Layer 4 of a small transformer language model trained on English Wikipedia (8 layers, counted from 0, width 128). Numbers have three digits each and are written without spaces.
A neuron's activation on a vector x is squared ReLU(weights . x), where the dot is the dot product.
The model reads these tokens: "'s" " b" "oy" "s" "'" " team" " along" "side" " her" " t" "w" "in" " bro" "ther"

The vector x that enters this layer's MLP at each token. A number n stands for (n - 500) times 0.01.
0 "'s": 553430652395428543462496625628403583541613408526614365543559584461527661586641548528574440524462518568489688415500522478366603431679392382430432430502576465545565585416540397435570438573572504600601447597502503605524475515527463617444572435312426461511593458435387461533906445389446475305441508484405476629436622507510644500634458484355410591514430422572475520448655589563003515651419
1 " b": 576547493364580592499654431701382491522400479610544505562516496441300532508500588490686468536451279462694681385335587460541645407622287711518541516389572515632599540490418541338800495580604572626501361507531633464694460383337471548622607358376354483531613486422552462526494469429515388424573369508432471533557623492502429317565517412530466310352506425457466468443552533574373587714392
2 "oy": 516449726325324635633686343464527385561501388414573516532486504413529495621528638532520509496642319472424671413391506479589437658654398492542656309529710546483598646577411452462500457496569532401547436467578501425518501648679415621380531454523537637392496563441515604524652616408597446327505548517664587464627376593506271477468456445416394441395448431662450420630351526621246623642429
3 "s": 568565544311515392588538512583485366405622416532532456439389439551324416462454580624702489463611294454487608376438615637625417520606657361555564429640460541413477499475430401359597400528571452504634606279545616402339409673374418652447661489588416491531623560527412645473783715509334387476388464419593604546483546522486492495481415571546509343396412448594509705521545521639350674564395
4 "'": 595532595501423570304557400637487627450564416604506484393537538518452608443503618556573481394482486598320764354322699470448420578613399463539573429494457536406518599544536566415617283632512316635517464521587543676532460550461532573591465564285479421572562433390416498518703552438282499312472356370424478577596456453541459467556421555416300429375402539609329664509490497485185502655391
5 " team": 593436577393321455476626419607478408514456340559529577403404424499531554571322423543779444492440385507556592387284548451666472456665496534507503520526542469515542506560544556297660423446594578448467360491746550517429551573460379628522523426369461470394696588454499568466764504367468365390414447323591633480523456501438317362599369594415676354431412424446442485697530578605392694667512
6 " along": 710470824428515499606536624435385542560570410436534522437479432726487532529485461586620537477441401597516564456443466467441538381682359519521491541583598513507506459583520620348387304500606473456492607464369439420647375472705359607431664473374447406554489655546576472694598477658530631423407675368585424442570547608358508426392582463575362478455387482398434453630587538612283514734727
7 "side": 655466642416586618531440529457511510483577368518619487531390345447397580369303478571613482496517417346586559570480624402399583511668423459645619559488595493298484399593504387391543460473584510490622689568463369436600322469692409675438487573338403448526517599597570505581894709415466601316415471317626447487560549528548529462570519548471458650586378512552532515569425573620276533640504
8 " her": 669464649512375563446410593700435528481557520400569498510477520400502522322586560426580477461588561344491504506383591447482367469613372401495374550460739596504507550478537422334585347610549403525526430538601545601664453568492289484376475380395414427527600535543489564531584653479481536145526487296411404591619520653340391494433421512453462510594351449466456570536491658424154538752456
9 " t": 486341568368444368660667574509426456362512335509480615426493451516434473547272584482611359554448345558574589460433683371395549362556175532591444402563439503642629554629340417320565547351516436394516576468513521645589493575568437467429701214355360369524762507529624570495386391492364440381343390385469430583640466475562442430516451534470481405542449462505434550415500585561428560503475
10 "w": 686536545449464543672684560580472541593602544624424564458622564444440480524438550613484421474462493566533649271470606484544457509558381438458540353345401650506823457270381392481612440332589347545401448488359435508645409446538583464411695534303475434587611591540556626480512438363424519394654455452474577378639364570653381558420563676767390458502363513561508645496439481481480651579501
11 "in": 642604591598377465584574400519489372526536682537390583599595306502391445559478528438659522545488518511530664623334476496549440489599376413556688541465580639267640692565536444572722516363534490509503639501494495581515347524555512689467577515381440362605614494238568562725636585376528404430273489595605396495480396490561406538466356472432379423501331419546386589486499339618483613679509
12 " bro": 585449529337527580584535424583362605524501608592562519487511567594478436455622501642510523489527328461843557479331785439563421536652472399483569552461509514649561690506419574228577240737602529463402474536516453424527354538513528559398487516276382483463606438519539471559509435663572581412523494559490405509552489641457589325284315572405514425442502443482430442438574499593605680701459
13 "ther": 606659672304479626510610397635533463611515502528466507513556505563543560409397667545622514498686394534516564411344404378569515596527463462593775678392661619372672456572436559428428475503570674541493469390579435489469501485584400618408551514461282463561610650465444420585706614418538523389375445358660572741619434491576386362411353584402572380432429519476459429674331382575504601616550

Each question shows the input weights of one neuron of the MLP. A number n stands for (n - 500) times 0.0017.

n305: 384489464541529441550409532491562642588589384603544516281359574456491351503418405416475587492529422596477516483472325497339568572484547462536368401506416443482453729454522371494384468562458584578548355463631353458509600606519309407548672316482533593656385268495544563477420483512477720689599443458410310398463598599608587554442471463652508448658313544414298410529381632512534474475314
It fires most on token 9 " t"

n399: 608342564369417531467306562412384440703518497471542665507596546361583637555537500533470487606645503599564589645433464526601666434467668515667437473518395400574323423688653377447282484614529650623528442715663378367626392619591540453463457548538451761671276668367543474545513432631689540449578435560389483587437474647458468607397715522509445604544551527578571397566686649520616522319597
On which token does it fire most, and how strongly? 6 " along", at about 3.5

n65: 482517546503584443548336507428616540493380416544478359549488526327573614465420351773500457471440576527497495410474388480365453413444365388422568610367457471538543544460629383437472513431336479654664468585515488656493469586565431456599561419569481521551495309581495664503452578546416609440540414366603484673640558680454484500457540425498420450617473564559564518616541600489494456551467
On which three tokens does it fire most, strongest first? 8 " her", 7 "side", 0 "'s"

n195: 353556435598508494421503470393520497630556536500402428530465486406418617407703537455339497513465514811596450396549500465508487410432492603531539505536438472687464524516526427429407527619579282660489523517514409615570417559541548536614452551441599534518398751544299592392368505391353614646442471616349540462484488326427493492518616425492500573457497636443267604529572613592496550571533
It fires most on token 4 "'"

n321: 593525457520452542447537660564425511503616470649306399445505596390368435585604497571367766632430667464528552366519506579408528477608562529584518631516503553652551524436435462568435563606494576564581425461568451467684542591567671379555359452520712614459656631556540628542524456559426518399407533571356585449363557605520585584465517581486373657520766580676712591553488456452519558331495
Its two highest activations, in order, are on tokens 10 "w", 0 "'s"

n148: 614328442485629288362561528613490528673503305761510520583580537555425513632494522435511650406512428337615439618466401575595665506511359429586350656491425434540554494479673486497428733570577643497503353487635471506432606338537597505438578472489388469302453367571363669647418506265295579432541599522446481419381418503581560450543548447587443464370570557465392491622552432538604403376574
Its two highest activations, in order, are on tokens 1 " b", 5 " team"

n60: 399577514564561522396350567594525440614551470641440358420357331374416403634491552608443378382403410334462478451434263448442392437476467590651373500638529425597661645645620397458424620630584633537600543555468472489680493508533615507545554505631544491389454540505423592509460539558576503505728477603480590640305342477480426505667494566545555726563258495601681524625411536509517458391478
Its two highest activations, in order, are on tokens 7 "side", 2 "oy"

n256: 514368428556522390626418409412485382522324492548470426619395471403382468548441532430471464365357592384531338616513481494545629671609596563551532521399384445390427580360554651677528630727359455575467476500531468462662521408407535477413715350417495448532503535421561577561432651598452706690438470456492526511530480508556416534518420503567415503704512676665403428495577512521597584500337
It fires most on token 11 "in"

n249: 472516487600562402424344404390587681542477407527509378450418564626623591413460446475482300515575462513364515513443617370464524525362588577445459526345387511500413620575656618424484467668454441483524604440554487699449593587446568525381576590419474506474508178444418447457480534503337628459745534469406407554607517443611579420408524460516500543390589630503506368573539455394498429479308
It fires most on token 4 "'"

n175: 480494470399429533442332471695632580503529368480469378466515488472538589594390375585420573505539565399718533531471334613355591363408602428462392575409542462474506492425514557386404400486333645720370521467585371554453507446615594410539573489536541538473547512667524558573527440700520610439584508380483520653464456333381405411681687592644532469453399572703673459548327334530505483524609
On which token does it fire most, and how strongly? 13 "ther", at about 2.8

n332: 226468525616482416507485514675488360457467431414649514438585649525575442716503537591585500547414535475752506445467474515511554757508531415503516676425358500518570548446590551364541476503686432653846432610535338438595589500420594404631367434592634503402557384646483593555503404590462567464633554652552458494382566523404553489558685422582500586578558541331602593605619575488457497475412
On which three tokens does it fire most, strongest first? 0 "'s", 1 " b", 12 " bro"

n118: 555343590486310591369503532578533489539487370500605465506518532561342521448536369332439608460447647508560439489403571440516592506447538505422417508400475365463409402389489615653341503535484531397553388414491386664709514517613476463553279554467639359457341440719462393463563612591437577671449699465427303381542598605681528455492349536473481590601497663380608491569468479593509561353585
It fires most on token 7 "side"

n221: 551494318618422443388424509617420562442332343374510433538403599598320363470559543432269553544460516588556333589586560500515552442468565471691472532548249542462513563439652494500350626646483337630748636405519563458426572486541403505460471418517491642408436513356459398751418476413359644570364567562503600644423443319503503549297522586720559485383392491516635561419624681681510521446271
It fires most on token 3 "s"

n24: 510377632595402496402493543736552361600375519659471451433413507560453452585603452531478628628477536446849359561522310280625545466360519423419497707331507500576596582610604361555559497537643515697638549604539591411623414511597729487317278348678698531396238421664603520556514579510582576537497685469340507526532470316457649482519406474380569532542631685399479439556426452365516634437540
On which token does it fire most, and how strongly? 12 " bro", at about 1.6

n389: 545441478451407489502479490681530597599512394620508519592427436576580438655451239682495477537406477548531398482566503316574503315452399502608461483542541505429534594584609468602658594458526549569594434380565475555617547500507465509530411351484614527601538462678537415505440423676383443578440435516544470567500476578412453495561595503595648620424677500396601262437471436500671475438505
On which token does it fire most, and how strongly? 9 " t", at about 3.1

n402: 649362608648366646477476588585472430445544424563506528437381448384515425697553628485350607658462544353604513471548520378625453377423545385354548332480423469548560457523608343586476611608527428348526541637530514483602483474652562454512626517495756466500547491453500454435344311761476441539613387667556414521477597580728613695632559570583424427676572528484387417548524564544625613358548
It fires most on token 10 "w"

n394: 490275437612632592525577687546479674636384362413364413309521672568674445482528503548509540516500484644709366526453343394456561466601456472561500575513507397630377674646522659445365729470493515324591433483721591653487643540531651467587353428411427538399269566606481598533399315734546594581637365606536298368507575682569410595587656487653550617347424615441594360476497377330505667484537
It fires most on token 12 " bro"

n475: 546574521553358405438410407563533613424536540627418529443439491497612389461617397541542584534431358589514395516587449539417464402399471474517540553394295317542680396484551575454542584599634613536442455617584305357695461561500454351601532608475404390556316482597434477686429449475508468476672636323569587545605398620355692583595547390624399583525474587406485474548574572515461573438353
It fires most on token 6 " along"